Layer 2 of a small transformer language model trained on English Wikipedia (8 layers, counted from 0, width 64).
A neuron's activation on a vector x is GELU(gate . x) times (in . x), where the dot is the dot product.

Input weights of the MLP neurons that the questions are about. A number n stands for n times 0.0077.
n25 gate: -20 2 11 18 13 17 -11 10 13 -2 20 3 21 -20 5 -55 -11 -11 -35 -30 2 19 -6 39 -8 -15 24 -11 -17 -26 8 -4 15 13 20 -9 -29 14 -6 8 8 7 45 -40 15 18 -21 -10 37 9 1 12 -4 41 -32 30 -48 12 13 -15 3 4 21 -7
n28 gate: 10 5 -13 -25 -22 -24 -52 -18 -31 9 8 -9 27 4 -20 31 -2 30 25 -16 17 -34 -3 -45 24 0 -24 16 49 -1 -42 -32 -1 5 21 8 4 -36 14 -18 -22 13 14 7 -3 9 14 -8 1 -29 -12 5 -4 6 -14 0 -1 -4 29 7 -12 29 -8 4
n38 gate: -27 -20 -3 -32 1 -17 -2 -54 7 -11 -20 7 25 8 -24 -36 -16 -27 2 28 1 -23 67 -6 12 -1 -20 1 -40 -28 -18 -2 -2 -18 -4 -13 12 20 25 8 1 -6 1 -3 48 26 -16 3 -14 -20 22 21 -57 23 17 22 -10 7 26 -11 -5 8 -2 -4
n52 gate: 9 -20 31 4 -39 -40 14 -32 7 -14 -11 20 -5 16 13 -15 -1 -37 -35 20 -1 -22 -16 -3 -27 48 44 16 -29 0 -9 45 -14 -12 -2 13 11 14 -46 16 -29 5 -18 45 -49 -9 13 33 6 23 3 -8 -4 13 34 8 20 -11 2 -23 -24 4 -8 -3
n60 gate: -24 1 11 23 23 -19 -3 45 14 20 7 -7 3 13 8 -18 -19 41 -6 55 7 6 -16 27 -46 11 5 -22 -10 0 -27 15 37 5 30 8 10 -18 -48 -26 7 -6 -3 1 -14 23 8 30 -23 6 24 -7 11 -52 -27 27 -18 -3 17 31 11 -9 -4 4
n62 gate: 23 -59 -7 -7 -15 25 -8 -18 -33 21 -44 17 1 27 -13 17 -34 -24 -18 -23 -21 -13 -23 13 5 0 -44 2 -26 -10 33 -4 -32 -37 -27 19 12 10 38 43 38 -6 5 -23 35 -31 27 -17 9 -15 16 -39 -13 15 -29 9 -23 24 -10 -6 -19 -5 9 -36
n64 gate: -15 -25 18 13 -45 -3 -17 17 -24 -7 26 -14 -20 14 19 14 -23 -35 -7 -22 22 -3 -7 -8 13 -2 -26 14 -2 -21 -37 11 32 3 -7 17 -24 -21 24 7 -14 -7 52 -37 -5 16 -28 -2 -3 -7 -45 -9 -3 27 5 -6 16 -10 -16 -4 9 -27 -43 10
n69 gate: 11 -21 15 26 -12 -7 -38 -28 12 1 -22 30 -14 -2 -16 -1 13 -6 -14 38 39 -7 -1 16 -6 -4 -2 -20 14 -18 -41 -3 11 11 -13 -1 -29 11 -31 -18 -14 -3 -11 -27 -28 -12 13 10 -29 -13 -12 -15 -12 -31 -26 -32 39 -10 10 -49 -16 6 20 -21
n75 gate: -37 -4 -26 17 14 11 5 -11 -11 11 -24 14 17 1 -31 7 40 -2 6 -38 -12 12 -47 17 11 -4 20 -3 -9 -34 -14 -29 -9 7 14 -35 10 30 29 -24 -21 5 -59 37 12 29 1 -5 -12 -11 18 11 -15 3 -3 7 26 27 22 -4 23 0 11 2
n91 gate: 23 10 36 34 17 9 9 3 -13 -7 -24 -10 22 -7 -32 -11 -14 1 68 10 37 -13 25 -3 10 4 30 -11 72 1 7 12 -1 9 -34 -13 7 -12 26 -3 -17 -33 -6 -29 5 37 19 2 -24 -40 33 15 -51 2 -8 -7 -10 -4 -8 7 -1 23 20 -12
n98 gate: 0 -5 3 80 -4 -6 22 -23 -9 -5 -36 -32 1 5 4 -13 -10 -17 -22 -12 -14 30 -15 -22 -8 -12 -33 2 1 28 6 -12 -16 4 2 19 23 -4 -26 -2 -8 40 45 -32 13 -6 15 0 7 8 -2 13 7 6 15 2 -32 19 -22 1 -16 8 -35 -31
n119 gate: 16 26 2 0 11 -8 -6 -9 -25 -12 0 -11 13 8 4 -19 7 30 -28 10 -4 -37 20 -8 20 6 -15 -4 6 -44 -30 61 6 94 16 -8 -20 -21 -35 -2 -16 12 12 15 -9 14 -90 -2 -11 -5 9 -45 4 -34 22 -29 21 -17 13 -25 44 -4 -19 1
n131 gate: 1 -74 -14 -5 -9 15 12 -35 -32 17 -17 30 28 42 -9 -1 -32 -38 -16 14 -21 15 -4 6 20 31 -11 10 -31 6 6 32 -4 -42 -8 25 28 41 5 51 33 12 28 21 22 -51 7 -8 26 -22 18 -2 -9 18 12 33 -28 10 -4 18 -32 -13 -15 12
n133 gate: 30 -9 -39 16 -33 -21 12 24 6 -6 6 22 48 18 24 1 -12 -1 -16 0 7 -18 -10 37 -11 7 8 26 15 -24 4 14 -5 18 -2 17 -6 -4 -17 16 10 -26 20 -5 -2 6 5 -18 29 -52 8 1 5 -14 -1 -18 -27 -7 -31 33 -5 -7 15 16
n137 gate: -3 -17 19 13 7 16 -5 -8 -25 49 9 33 -7 31 12 -34 -17 28 30 4 -2 -7 27 -48 18 -15 -1 -1 7 -25 11 -30 3 -18 -24 36 -7 2 39 12 15 4 10 -13 4 13 38 22 -27 20 -17 -53 9 -7 1 12 -12 34 12 2 2 6 -3 -20
n167 gate: 1 4 -3 26 -9 -5 27 -7 -9 -8 -27 -22 -23 5 -9 7 -16 13 -5 13 -21 -30 6 -14 -17 22 55 -6 -8 21 -6 -10 -7 -4 13 -43 -3 -10 40 3 -9 6 -45 -14 0 -9 21 -27 17 -5 1 -1 -13 -8 -21 36 -27 13 12 26 -38 -5 -10 -27
n173 gate: -19 -9 -7 -16 23 -4 -4 -36 20 -15 -4 10 9 7 10 -17 6 13 -5 7 -26 17 53 22 13 -25 -26 5 -8 -13 30 13 12 -3 18 5 11 30 -14 13 -10 -14 -25 -5 -20 32 -11 -19 -7 16 -4 -13 13 26 12 6 28 -15 50 15 -15 -17 -32 -20
n181 gate: 32 -3 25 -18 8 16 -9 1 16 -35 -36 21 -10 -23 -11 42 -24 -18 -21 -19 -16 8 -11 -14 17 -6 13 12 -42 11 10 8 -15 -6 -24 54 -24 0 4 24 -20 -26 15 2 -3 -17 -4 4 10 -2 18 -28 15 25 -26 11 -6 -3 9 30 13 -15 0 -7
n183 gate: 14 40 -2 24 27 -14 31 -1 -36 -22 35 -11 46 9 3 29 1 -39 4 -26 20 37 16 -17 -3 -22 -8 0 -3 12 -25 -14 -18 2 34 -6 17 -5 28 0 7 23 -26 1 1 12 36 -13 23 -48 -30 18 -28 40 4 -39 -14 -13 -23 -10 -36 -16 3 -9
n201 gate: -15 -31 -9 -22 -32 9 -13 -46 -7 4 -46 6 5 30 -25 24 -33 -8 -24 -1 -38 -5 -7 -10 30 -3 -34 22 -29 -3 7 -9 -24 -31 -32 17 13 31 40 30 22 25 -4 3 19 1 6 19 20 -13 2 -6 -3 1 -3 42 4 2 -2 22 -24 4 -12 -5
n202 gate: 18 -5 15 -25 0 -10 -19 -34 -21 19 -7 5 16 25 -17 -10 -30 -14 -30 23 -4 -39 -32 -16 12 8 -25 -3 -19 -41 38 20 -13 -35 -14 9 33 28 8 50 24 6 9 14 7 15 -1 23 3 -27 -9 -21 -1 6 -12 7 11 -11 27 -30 10 -23 -29 -16
n206 gate: -10 11 6 -21 -19 -11 -33 13 0 4 15 -10 -7 10 -4 -14 -35 23 23 -10 2 4 22 -27 7 24 -19 -19 11 -2 4 3 49 7 -11 5 2 13 7 -7 -13 -20 9 -2 4 -27 -1 -44 9 -58 -2 6 10 1 -14 -34 -22 -41 52 -40 12 -32 -7 2
n210 gate: 11 35 5 38 -1 -17 -18 35 36 6 44 -17 21 -20 -22 -15 32 10 29 -11 10 -1 12 20 -27 1 17 39 15 6 6 24 -3 -3 -16 -57 30 -17 -9 -7 2 -8 21 18 12 17 4 -20 7 -46 -7 4 7 10 0 -11 -17 -15 20 13 -30 -5 33 53
n225 gate: 16 11 -18 26 3 -8 -37 -3 0 -2 -16 -7 16 21 -10 -11 -1 -15 -2 6 -4 3 31 11 17 32 -31 9 6 28 24 -23 -13 -2 -5 16 16 -33 44 9 60 5 52 8 27 10 18 21 -38 3 -4 14 8 27 -16 -13 2 27 -14 11 8 2 6 42
n255 gate: 14 -10 -23 -26 6 29 -34 -35 -20 20 -26 27 -15 14 -22 43 -59 -17 17 -23 -21 -16 19 -12 35 -27 -22 1 -19 -14 12 -11 -1 -18 -22 25 6 30 33 27 12 1 12 -34 24 -5 1 11 30 1 15 -13 -15 52 -28 -6 -17 15 13 15 -39 4 5 -13
n25 in: -26 23 16 -28 -36 39 -10 9 13 19 -38 13 20 13 1 -38 1 -24 -29 -12 30 1 -27 54 -5 11 0 -4 -16 -35 41 17 -18 -14 17 0 3 -16 26 18 11 6 -11 17 9 9 5 -30 27 -25 37 -40 2 -1 18 22 -2 30 30 -10 -10 6 6 -2
n28 in: 16 -12 25 -21 -56 36 8 -13 23 -18 10 37 27 -7 -10 4 -30 14 58 10 10 -10 8 29 -9 -22 -15 3 13 -7 -36 21 -13 -16 32 13 44 -14 1 27 -17 16 -21 -1 -17 -1 24 -23 -6 18 -18 30 -13 13 9 -6 -22 20 7 -6 -27 37 -23 28
n38 in: -26 -7 2 5 -11 -22 -22 16 -11 -5 17 30 7 -30 -7 -18 -5 -2 50 -22 42 -23 21 -23 6 7 10 7 -22 3 13 -3 10 8 3 -21 -2 -20 32 10 -13 11 15 -16 9 21 -9 24 -7 15 12 -22 -35 -23 24 -7 7 -2 15 4 2 -54 -10 -26
n52 in: 34 1 20 8 1 8 44 -10 32 -32 -9 6 -45 -30 -18 33 -4 11 -27 12 13 12 24 -1 -6 4 4 6 -18 22 4 -11 -22 2 25 -35 -3 21 -20 10 -10 10 -27 11 -10 -17 -17 10 -16 -5 24 -13 8 3 -7 -4 -50 -31 13 -33 -33 4 2 -13
n60 in: -16 -2 -43 5 7 10 20 9 50 31 -4 -6 -36 38 -11 9 -21 4 -3 37 -12 -50 -5 -15 -63 10 3 -13 4 10 -19 -15 26 -11 24 1 19 -31 -17 -11 9 8 25 23 19 3 27 -23 -29 17 -8 25 48 6 -38 8 -43 -36 32 -24 9 15 -8 5
n62 in: -34 39 0 16 -8 22 19 1 33 -3 -4 -22 4 1 10 -9 -18 -4 13 5 21 22 7 -31 -9 3 -10 24 -24 -10 -18 -18 10 10 7 -8 -18 42 -16 -13 37 -26 -20 24 5 6 -11 46 12 4 -31 -19 55 -17 16 24 -23 -1 -17 -6 -9 -11 -1 10
n64 in: -18 -21 16 13 -1 0 34 -17 -33 41 22 12 -5 18 -7 -16 -48 -4 -12 -29 28 32 -24 -2 4 19 -39 -3 21 -31 -16 12 -17 -14 -19 19 -10 -1 63 6 7 11 -11 -29 11 5 -10 13 -14 3 13 -7 -18 -5 14 -21 12 8 -27 16 -3 10 -32 -10
n69 in: 23 -7 9 27 -22 -31 -35 -11 -5 37 -28 28 18 -4 -34 13 -7 0 1 7 -4 2 -27 -7 6 -7 -19 -28 8 -7 -30 -3 2 -20 11 -11 -20 14 5 7 -22 25 -9 -27 10 -34 -18 -5 -35 -51 -24 -5 10 -28 -12 -25 4 -17 -19 -45 -4 23 7 0
n75 in: -31 -25 -35 -16 -12 44 -18 8 -13 32 -39 34 29 -6 -4 -9 34 20 -6 -28 -20 -1 -14 14 4 -39 -29 20 6 -6 -8 -29 10 -3 14 -37 19 8 22 -24 25 2 1 44 19 28 14 -8 19 -3 2 10 -9 12 -15 7 10 5 -4 18 -6 4 -19 26
n91 in: 19 -14 11 -24 41 33 40 24 0 -23 -11 1 -1 -38 -5 -12 2 -2 9 -23 10 -13 -31 -12 27 35 23 -3 10 26 41 -31 -27 19 7 -12 2 -18 14 -3 -3 -4 35 26 -29 -51 -23 -25 3 -9 5 -32 21 9 14 -8 -47 -3 16 27 18 35 -48 6
n98 in: -3 -27 -16 28 11 11 56 -22 -11 18 -17 5 -7 27 -10 22 -23 -12 -21 -18 -1 -13 -4 14 31 22 -10 29 -23 29 23 5 -23 -19 1 17 29 40 -16 27 40 16 -1 11 43 -25 15 -4 -5 27 -17 -4 8 19 -10 15 -16 7 -35 4 -36 26 -8 7
n119 in: -13 23 12 37 -22 -10 -55 20 7 -12 1 39 -23 -34 -17 73 -7 2 6 -33 59 10 -16 19 -37 -28 -6 -60 8 -7 12 3 -18 -13 58 -3 -17 -6 -7 12 5 -13 0 46 47 16 2 19 -7 39 -17 3 -27 14 31 5 25 10 13 3 -12 -46 23 34
n131 in: 7 22 -38 -6 0 -15 15 12 -23 14 4 -2 -7 0 -5 -34 -24 1 19 -38 4 -31 -5 -40 26 11 -19 -22 18 -1 4 -40 3 9 27 17 -42 5 17 -13 6 12 -3 -1 26 28 -15 -45 28 12 -5 40 -6 14 -1 34 -6 -3 7 -14 -19 30 -21 9
n133 in: 9 -13 -21 -16 6 22 -15 -4 -6 24 -31 14 28 33 7 17 2 3 -20 -6 9 -14 -22 17 6 -12 15 15 -5 6 14 23 -9 -23 4 24 -23 21 18 32 1 21 5 -29 21 30 32 -20 9 -2 24 -30 -11 -39 -12 -6 -10 -25 -26 5 25 -16 -22 2
n137 in: -8 44 -18 -7 -9 -8 19 31 -3 -9 25 -10 20 -30 37 21 12 21 -18 21 26 -11 -1 43 -46 -14 12 -16 24 16 -6 -1 37 25 8 -16 -34 -21 -35 0 -5 -31 -38 -22 7 29 -12 -2 30 0 -11 44 15 12 -12 -13 19 -4 41 12 39 -17 -13 -19
n167 in: 10 -11 -37 -30 -12 15 17 3 -1 32 -24 -4 -1 20 -14 20 -33 -10 -3 -24 -33 22 -17 2 -7 2 0 4 -38 22 -2 -5 -19 -36 -1 -1 12 15 35 29 12 12 2 -1 14 -23 16 -9 21 15 9 -15 8 -22 -12 47 -40 6 -12 20 -22 -10 13 -22
n173 in: -5 -11 -10 19 6 13 -20 -32 6 -4 -43 23 24 22 -2 1 -5 -33 -25 -9 -37 29 29 -1 3 10 -21 2 -4 1 43 -1 -13 -30 25 41 40 19 16 40 20 1 -16 -14 3 45 4 12 19 1 6 -12 -3 -2 -13 5 -13 -9 10 1 -59 -14 -26 4
n181 in: -21 23 43 -5 2 -1 2 -15 1 -12 0 -2 13 -29 26 14 -15 1 29 26 10 33 -3 -16 18 -7 -2 7 -11 -14 15 27 -1 1 18 14 17 2 -28 20 -1 -23 29 -2 22 35 36 -35 -6 -5 10 29 -9 12 -18 -10 -26 -5 -3 14 -29 33 -20 -11
n183 in: -1 2 35 8 37 22 11 -42 -24 6 -10 15 26 -12 -15 -13 -21 -42 11 1 15 -5 13 -19 -27 -11 0 31 8 14 -11 -42 -34 -32 22 7 13 2 -19 20 8 -23 -19 19 -20 18 -14 -4 -23 -20 -15 40 5 27 -33 16 -9 -26 22 37 11 3 8 4
n201 in: -19 16 -25 20 -47 -20 36 -15 1 14 8 13 -13 -1 12 -16 -28 9 6 -11 26 27 -49 5 26 21 -9 13 7 -11 5 -9 0 22 -34 16 2 20 33 -27 39 30 -7 12 -1 24 -15 35 35 11 -30 -3 10 -22 1 7 -12 -14 -11 22 -3 23 12 21
n202 in: -19 27 -6 0 15 -9 -34 -15 -2 -4 16 10 20 -1 -22 4 -18 -27 -15 6 2 21 -1 40 8 40 -12 58 7 -4 6 19 5 9 -15 22 21 0 12 8 4 -20 8 7 -1 -2 -16 19 -1 17 -19 17 1 0 68 -30 19 -34 15 -52 8 -20 12 26
n206 in: 8 12 3 -48 10 10 -24 28 1 28 -16 13 -5 9 -9 23 -29 -6 19 -12 28 16 3 3 12 4 -30 -19 9 -6 -31 1 16 -11 8 -25 3 9 -12 -17 -21 20 14 25 33 -27 7 -45 22 -41 -49 4 39 -13 -12 -18 -4 5 51 -41 17 0 -3 1
n210 in: 2 -22 22 13 1 39 3 81 32 16 29 -27 43 -17 -15 -13 -2 -16 1 -32 31 -9 -18 -20 1 19 11 32 23 -45 -4 14 -91 19 -29 -40 0 -10 -7 14 19 0 -14 -14 21 25 42 -40 -35 -27 -23 -3 -26 -24 3 26 -12 10 -34 -13 -44 22 44 26
n225 in: 30 -16 -5 8 -4 25 0 -22 -50 7 -40 -3 21 30 -14 24 -26 -47 -15 -3 -37 3 14 9 11 19 -20 -20 -28 -1 -8 -31 -2 -30 7 19 20 22 14 41 56 20 7 -30 32 1 6 17 -6 -27 22 7 17 37 -10 25 32 7 -2 -20 -22 15 -1 -1
n255 in: 19 11 -13 16 20 11 -10 -1 6 -5 4 -15 -8 -15 -23 11 -15 30 -30 11 9 18 8 -36 -1 1 -27 -8 -18 -26 24 -5 22 -16 30 30 -19 -1 -1 -16 22 4 12 17 28 49 -27 -6 24 -10 15 -16 11 18 34 -27 34 -41 25 -28 11 -1 9 32

Each question shows a token from some text and the vector x that enters the MLP there. A number n stands for n times 0.049.

" that": 22 8 9 -2 -14 -2 -23 -24 3 10 19 44 7 -14 11 -5 -21 1 -17 -11 -6 10 -26 -6 6 -22 34 -9 14 10 2 22 1 -34 26 18 24 -42 -5 -5 -5 5 -7 -40 38 15 25 -12 42 2 -4 -9 -4 13 8 14 -8 40 -5 -3 -27 -2 -22 -21
Which neuron lights up most? n25

".": 33 -15 1 -17 -8 10 36 -4 5 39 33 3 2 18 22 -7 -3 0 24 -21 -12 33 -25 5 22 -11 32 5 -36 -13 9 25 -30 -26 26 19 10 -40 24 48 17 19 -18 5 -19 46 8 -3 12 10 -4 -12 -9 -13 -3 -4 -14 11 -9 -6 -15 -8 -13 18
Which neuron lights up most? n133

"reece": 15 -24 27 5 -36 -14 5 -27 -8 -15 -5 13 29 -20 -16 -14 -21 -26 3 -14 23 26 3 -2 22 -2 1 21 -7 -4 4 2 -11 -14 -30 27 -9 41 21 12 4 12 -11 6 27 22 -2 -45 21 -41 7 -33 3 -4 21 63 -15 4 22 -6 2 3 -6 -18
The two highest activations, in order: n201, n131

"ar": -28 22 -12 3 -12 28 16 -4 -15 2 2 26 1 22 -33 25 -18 -30 -15 -15 7 1 6 11 -8 -20 -19 12 12 8 -27 -24 -29 -50 15 1 16 -23 -3 -5 -2 -28 -30 -11 -5 -9 -19 22 3 38 -9 13 -18 20 -1 8 28 -5 -17 -8 -11 -22 -35 -25
Which neuron lights up most? n183

" her": 30 13 20 3 -3 8 2 -17 -33 -18 7 22 27 -13 6 21 -17 -10 35 -9 38 16 -30 -35 1 0 13 -31 -17 5 -6 18 -40 -26 22 10 -16 3 -11 27 7 20 8 -24 24 -22 9 24 0 -4 6 -37 -7 -32 -4 -3 10 4 14 6 26 2 16 -15
The three highest activations, in order: n181, n69, n183

" vot": 29 -15 -5 -53 -29 21 1 -1 -4 -14 -36 21 -17 42 25 11 5 -16 -5 -7 -19 -5 -1 -29 6 -9 0 -16 -15 7 20 17 12 -15 7 -13 -27 14 13 36 13 18 31 -1 57 8 -22 6 9 -10 -22 -10 0 33 9 -7 -3 -30 12 13 -30 -18 -4 9
Which neuron lights up most? n255

"E": 33 -9 4 0 15 18 43 -40 -10 24 -17 10 -16 -13 -21 22 -25 20 -8 -21 -13 0 0 25 5 -3 -18 27 -38 -12 26 -4 3 -53 -19 -2 13 32 1 -7 -3 1 21 27 21 24 -3 -3 10 -16 26 18 0 -4 -6 8 2 29 12 25 41 -18 9 7
The three highest activations, in order: n255, n75, n201

" 2021,": 17 -10 5 -29 -10 -20 -21 3 -6 -11 13 47 10 -28 -16 1 -2 -21 -8 -11 -21 3 -13 -20 6 2 26 11 -1 28 20 -8 17 -3 -13 17 -6 -18 -3 19 17 22 -14 1 21 5 -21 -22 40 -22 5 -82 33 -12 -7 22 8 34 -24 10 3 -6 8 1
Which neuron lights up most? n133

"ac": 6 8 9 -5 3 31 16 25 -3 3 -34 13 -1 54 -21 45 -35 -18 4 7 8 29 10 30 2 7 20 30 3 5 10 1 -41 -27 -11 12 19 22 15 21 -19 -10 0 12 -39 -23 -28 -16 0 8 -2 22 30 22 -2 -3 -14 -10 10 -16 29 -19 -17 0
The two highest activations, in order: n202, n52

" for": 17 26 -6 -33 13 3 -3 -33 -27 27 3 36 -4 1 19 16 -3 -13 -7 -19 -1 20 -31 -23 11 -6 9 -42 0 27 3 3 6 -34 1 -14 25 -23 -19 30 27 -16 7 -6 -26 41 -19 -29 5 20 -5 -25 7 -6 -3 9 5 1 -19 12 6 26 -2 -13
Which neuron fires most, and how strongly? n181, at about 0.88

" The": 9 -16 10 -1 1 21 3 -14 14 41 -11 37 16 -14 -8 16 -54 -6 15 20 21 -15 -16 -2 4 8 17 -34 -39 -4 -12 1 19 -52 4 37 6 -38 -19 3 -14 18 7 -8 -5 -37 15 7 4 -11 -1 -13 6 6 1 22 -36 -20 20 7 7 -6 -14 29
Which neuron fires most, and how strongly? n60, at about 7.7

"is": -10 -20 18 15 3 27 -34 19 14 31 -18 29 -4 30 31 -4 -20 -24 -57 -14 -9 -24 14 2 11 -10 7 1 -38 11 -1 1 -37 -16 -3 -2 2 -9 -3 -1 -5 -4 -37 -13 20 10 -4 0 -24 40 1 -10 9 12 -5 14 2 46 -14 10 20 7 -7 -29
Which neuron lights up most? n25

" h": -1 -19 -7 0 -1 8 -20 4 -19 26 -13 10 -28 26 3 0 2 4 -17 -6 26 12 19 -22 33 -5 -29 -11 -15 12 -25 35 -25 -40 -12 -20 -18 16 -31 48 -16 -3 -14 -24 55 4 5 34 5 0 -1 -17 -28 -9 -2 -44 -2 -12 -33 21 -12 10 7 -14
Which neuron fires most, and how strongly? n69, at about 3.9

" En": 29 -31 -15 -8 -10 -5 10 -17 -6 27 -16 30 -16 11 -46 30 -34 13 23 16 34 15 -14 -7 25 21 -1 -14 -20 -13 0 0 11 -57 -30 6 13 7 13 0 25 5 22 8 -32 -23 -20 9 -16 1 10 14 5 23 -12 -10 -11 4 25 -4 -15 7 1 1
Which neuron fires most, and how strongly? n201, at about 4.9

"a": -11 -22 0 -9 18 37 14 3 -1 0 -3 43 25 36 -26 -8 -12 0 3 -15 -8 6 -12 -13 -7 -26 3 14 -41 -4 1 -28 -16 -20 -28 8 44 30 17 26 2 -19 -4 5 33 17 -17 13 -6 -7 8 5 -4 0 -16 19 -22 31 -17 4 38 -2 1 -35
Which neuron lights up most? n75

" railway": 58 -31 -4 0 -40 6 -32 -6 -22 -1 13 34 6 8 -40 15 -36 -10 -26 -17 -18 -13 9 -25 40 0 0 -1 3 10 -13 17 -5 -16 4 -8 -7 4 -8 5 -35 17 -7 -19 11 1 22 48 -9 1 18 -11 -8 18 -2 35 9 4 25 -15 -30 0 -17 16
Which neuron lights up most? n28

" with": 9 9 0 -15 16 7 -1 -12 -34 37 5 32 20 20 0 15 -32 -13 6 -5 3 6 -18 -8 2 -29 43 -27 -13 9 7 13 20 -26 -10 11 -10 -54 -36 19 -7 -29 0 -19 10 39 2 -5 22 -24 13 -22 -14 3 -25 4 13 15 -27 -8 -5 -3 -5 -6
The three highest activations, in order: n133, n181, n137

" main": 36 -2 17 25 -44 8 -5 1 -5 14 -2 30 -6 2 -39 31 -40 -2 -17 -25 15 1 3 -10 13 8 10 -31 -22 16 3 36 -11 -36 14 23 -22 24 -41 14 -23 2 7 1 -26 -24 1 11 17 -19 18 -20 -4 23 7 14 12 -10 13 15 -18 15 -2 5
Which neuron lights up most? n52

"000": 7 1 22 -17 -44 -8 -21 29 6 25 -47 8 18 19 -16 8 -10 -13 1 11 -32 -2 10 -2 5 -5 -11 32 -19 4 -10 -1 25 -32 25 47 -9 -41 12 24 -15 -2 5 10 12 16 20 5 18 -3 14 -63 -18 -25 2 37 -6 -12 16 12 17 -9 1 -2
Which neuron lights up most? n133

"ort": 11 -9 -3 -14 -48 -11 -19 -5 -3 27 -8 14 -18 24 -35 16 27 -24 -43 -5 -11 -4 -4 3 7 18 -15 21 28 9 31 19 -48 -9 -2 15 15 19 -17 -23 -20 -5 -18 -5 21 -15 18 -14 -10 17 8 -6 39 16 21 40 -33 14 23 5 -21 8 -1 -8
Which neuron fires most, and how strongly? n98, at about 4.4

"H": 11 22 5 21 22 15 -1 -1 -15 49 20 13 -18 -7 4 -2 -8 -21 0 -6 21 -5 4 -3 12 3 -35 39 -1 -5 14 -15 -11 -24 -19 -51 28 -36 -35 26 -29 8 5 2 39 -20 -2 -6 12 -12 2 -21 -24 -10 8 -3 -21 26 -2 30 16 19 25 10
Which neuron lights up most? n210

" Cor": 32 -40 -11 4 -2 18 24 -17 3 23 -27 2 -24 -5 -22 22 -50 -8 4 16 11 -6 7 7 33 19 -41 -24 3 0 8 13 -26 -48 -19 13 12 10 24 17 19 -21 -3 -12 -6 -24 -9 -6 -6 -10 -8 -4 4 12 19 0 -52 -14 12 -11 -24 -20 -3 14
Which neuron fires most, and how strongly? n225, at about 4.3

" B": 19 -16 -20 16 -3 15 5 14 -2 19 -27 4 1 -5 -22 6 -10 -6 14 11 31 18 7 -17 44 7 25 -12 -27 0 14 -10 -13 -66 -62 13 16 13 -5 48 -24 7 0 5 18 -21 5 4 8 -19 28 13 -21 5 5 -12 -16 15 7 -2 -2 22 8 10
Which neuron fires most, and how strongly? n91, at about 3

"os": -5 -16 6 -23 1 -6 21 3 -6 -15 0 26 -5 44 -10 29 -11 -39 -19 -5 13 12 -12 -13 -9 -14 10 22 -7 -2 9 -20 -22 -16 -4 -6 11 66 21 3 -10 -31 -19 5 -4 -23 -12 -31 -18 -24 18 -23 23 -23 11 25 4 17 -16 -53 8 -5 -10 -15
The three highest activations, in order: n62, n52, n202

" of": 32 31 12 -21 -30 22 9 -7 -17 51 -12 26 38 14 -1 -3 -7 2 -5 23 -15 -1 -5 24 14 -16 4 -26 -21 10 -8 16 21 -48 -7 10 0 -28 -3 -14 -21 9 -3 -27 -9 -6 -23 -59 10 9 -1 23 -10 6 5 5 13 13 -27 -3 -1 16 -11 -21
Which neuron lights up most? n131

"ic": -18 -4 28 -4 -19 9 -10 7 18 -4 -11 25 4 24 7 22 -3 -38 -45 -39 -40 -14 -8 14 13 -4 -9 -11 -12 -2 -15 17 -11 -26 2 -23 0 61 12 -8 9 23 -14 -8 -13 0 4 -17 -1 4 -25 -19 -8 -24 -9 1 -8 17 -3 16 19 52 -10 -34
Which neuron lights up most? n75

" world": 38 -15 24 -4 -22 -6 8 -29 15 1 31 40 -4 -18 -19 4 -1 -16 2 -26 21 18 6 -5 -20 13 -30 -4 -40 -15 -7 9 1 -7 -8 13 -21 10 21 37 7 17 -4 -27 5 14 -2 9 40 -1 -7 -58 -34 2 5 -5 -2 13 10 2 -21 -23 -28 -23
The two highest activations, in order: n64, n38

"ie": -14 -12 1 29 -12 46 32 -38 -2 -3 -3 21 29 10 4 -7 -30 17 -1 -27 -10 -5 -41 -3 -16 3 -10 -4 -30 -20 13 -9 -43 -18 -28 13 24 46 28 52 19 6 -4 2 14 8 4 -9 -16 15 0 -12 -12 -4 -23 19 9 10 5 17 12 -10 12 -2
Which neuron lights up most? n201

" the": 1 13 21 -12 -20 24 -10 4 -15 31 -7 45 11 0 1 27 -29 -2 8 7 31 -5 -21 -11 30 -1 24 -42 -4 5 -15 19 -7 -33 6 6 -7 -55 -15 -7 -3 10 3 -27 -13 -28 21 -16 28 1 13 -15 -8 12 4 19 -33 -2 -3 14 4 8 -20 1
Which neuron fires most, and how strongly? n28, at about 5.3

" Many": 14 7 1 25 -27 11 -5 17 -3 19 -20 46 -6 1 -10 10 -11 -19 18 15 27 -5 8 -22 -36 21 -3 -23 0 15 -23 16 32 -49 -12 4 21 -38 -39 3 -13 -2 16 10 22 9 21 -38 7 1 21 -49 -15 -6 -18 28 0 11 21 3 14 -6 -16 -12
Which neuron fires most, and how strongly? n60, at about 9.6

"al": -10 -9 -13 -20 -6 32 8 13 6 33 -45 30 31 -6 -48 -3 -6 -6 -14 1 -12 -14 17 3 2 -6 25 9 4 -24 -27 -42 1 -50 10 9 22 42 -7 -14 -2 6 -9 -12 -13 -11 -25 9 -9 4 -22 11 -12 8 -19 -2 -12 22 -9 -23 21 8 0 -24
Which neuron lights up most? n75

"ed": -31 21 3 -17 -24 19 17 20 -15 -17 -31 49 -3 34 -30 25 -2 -12 -49 -8 -11 -2 -18 5 -8 -20 27 -9 -20 -2 13 8 29 -17 -6 27 6 55 3 -7 2 18 18 -15 -16 14 -4 8 -6 27 21 -37 -16 -9 -19 -8 -15 1 -18 7 -4 -19 -14 14
The two highest activations, in order: n201, n25

" between": 13 9 7 -32 15 9 -27 -19 -4 34 -21 66 17 10 -18 -16 -30 -5 4 0 -14 17 2 -14 16 -15 23 -20 31 -4 4 29 38 -29 -9 15 -17 -61 -24 -13 11 -20 10 -9 -3 -4 21 -23 13 -5 -14 -10 -3 -8 -1 39 -2 -8 -18 -17 -6 9 -18 -14
Which neuron fires most, and how strongly? n206, at about 2.5

" b": 12 3 -28 23 16 24 5 21 -13 27 -14 12 -19 9 -9 5 -26 -21 -9 -23 43 8 23 0 52 -16 5 -8 -21 0 -6 4 -8 -52 -26 10 -26 0 -15 50 -13 5 1 -12 4 9 9 9 1 -2 16 -3 -39 15 1 -28 16 -29 -2 7 -25 25 -23 -3
The three highest activations, in order: n255, n64, n131

" is": 14 -26 5 0 3 29 29 20 -42 30 9 15 7 1 7 6 -41 -1 -6 -21 21 -14 -20 -13 -14 10 22 -18 -11 30 12 55 -2 -28 14 12 -17 -14 10 -1 -9 9 -30 -15 16 2 30 2 11 -22 -8 -14 -8 -16 5 14 29 7 -30 8 -16 -14 1 -24
Which neuron fires most, and how strongly? n167, at about 5.9

" in": 20 14 -10 -11 14 18 8 -20 -10 48 11 35 9 9 -15 13 -3 5 -28 6 2 21 -9 -24 38 -10 15 -24 38 2 5 29 16 -35 -4 12 -13 -32 9 21 4 -20 -3 -15 -26 30 5 -2 28 -13 -3 -3 3 -7 1 6 15 7 -7 18 4 34 2 -49
The two highest activations, in order: n137, n255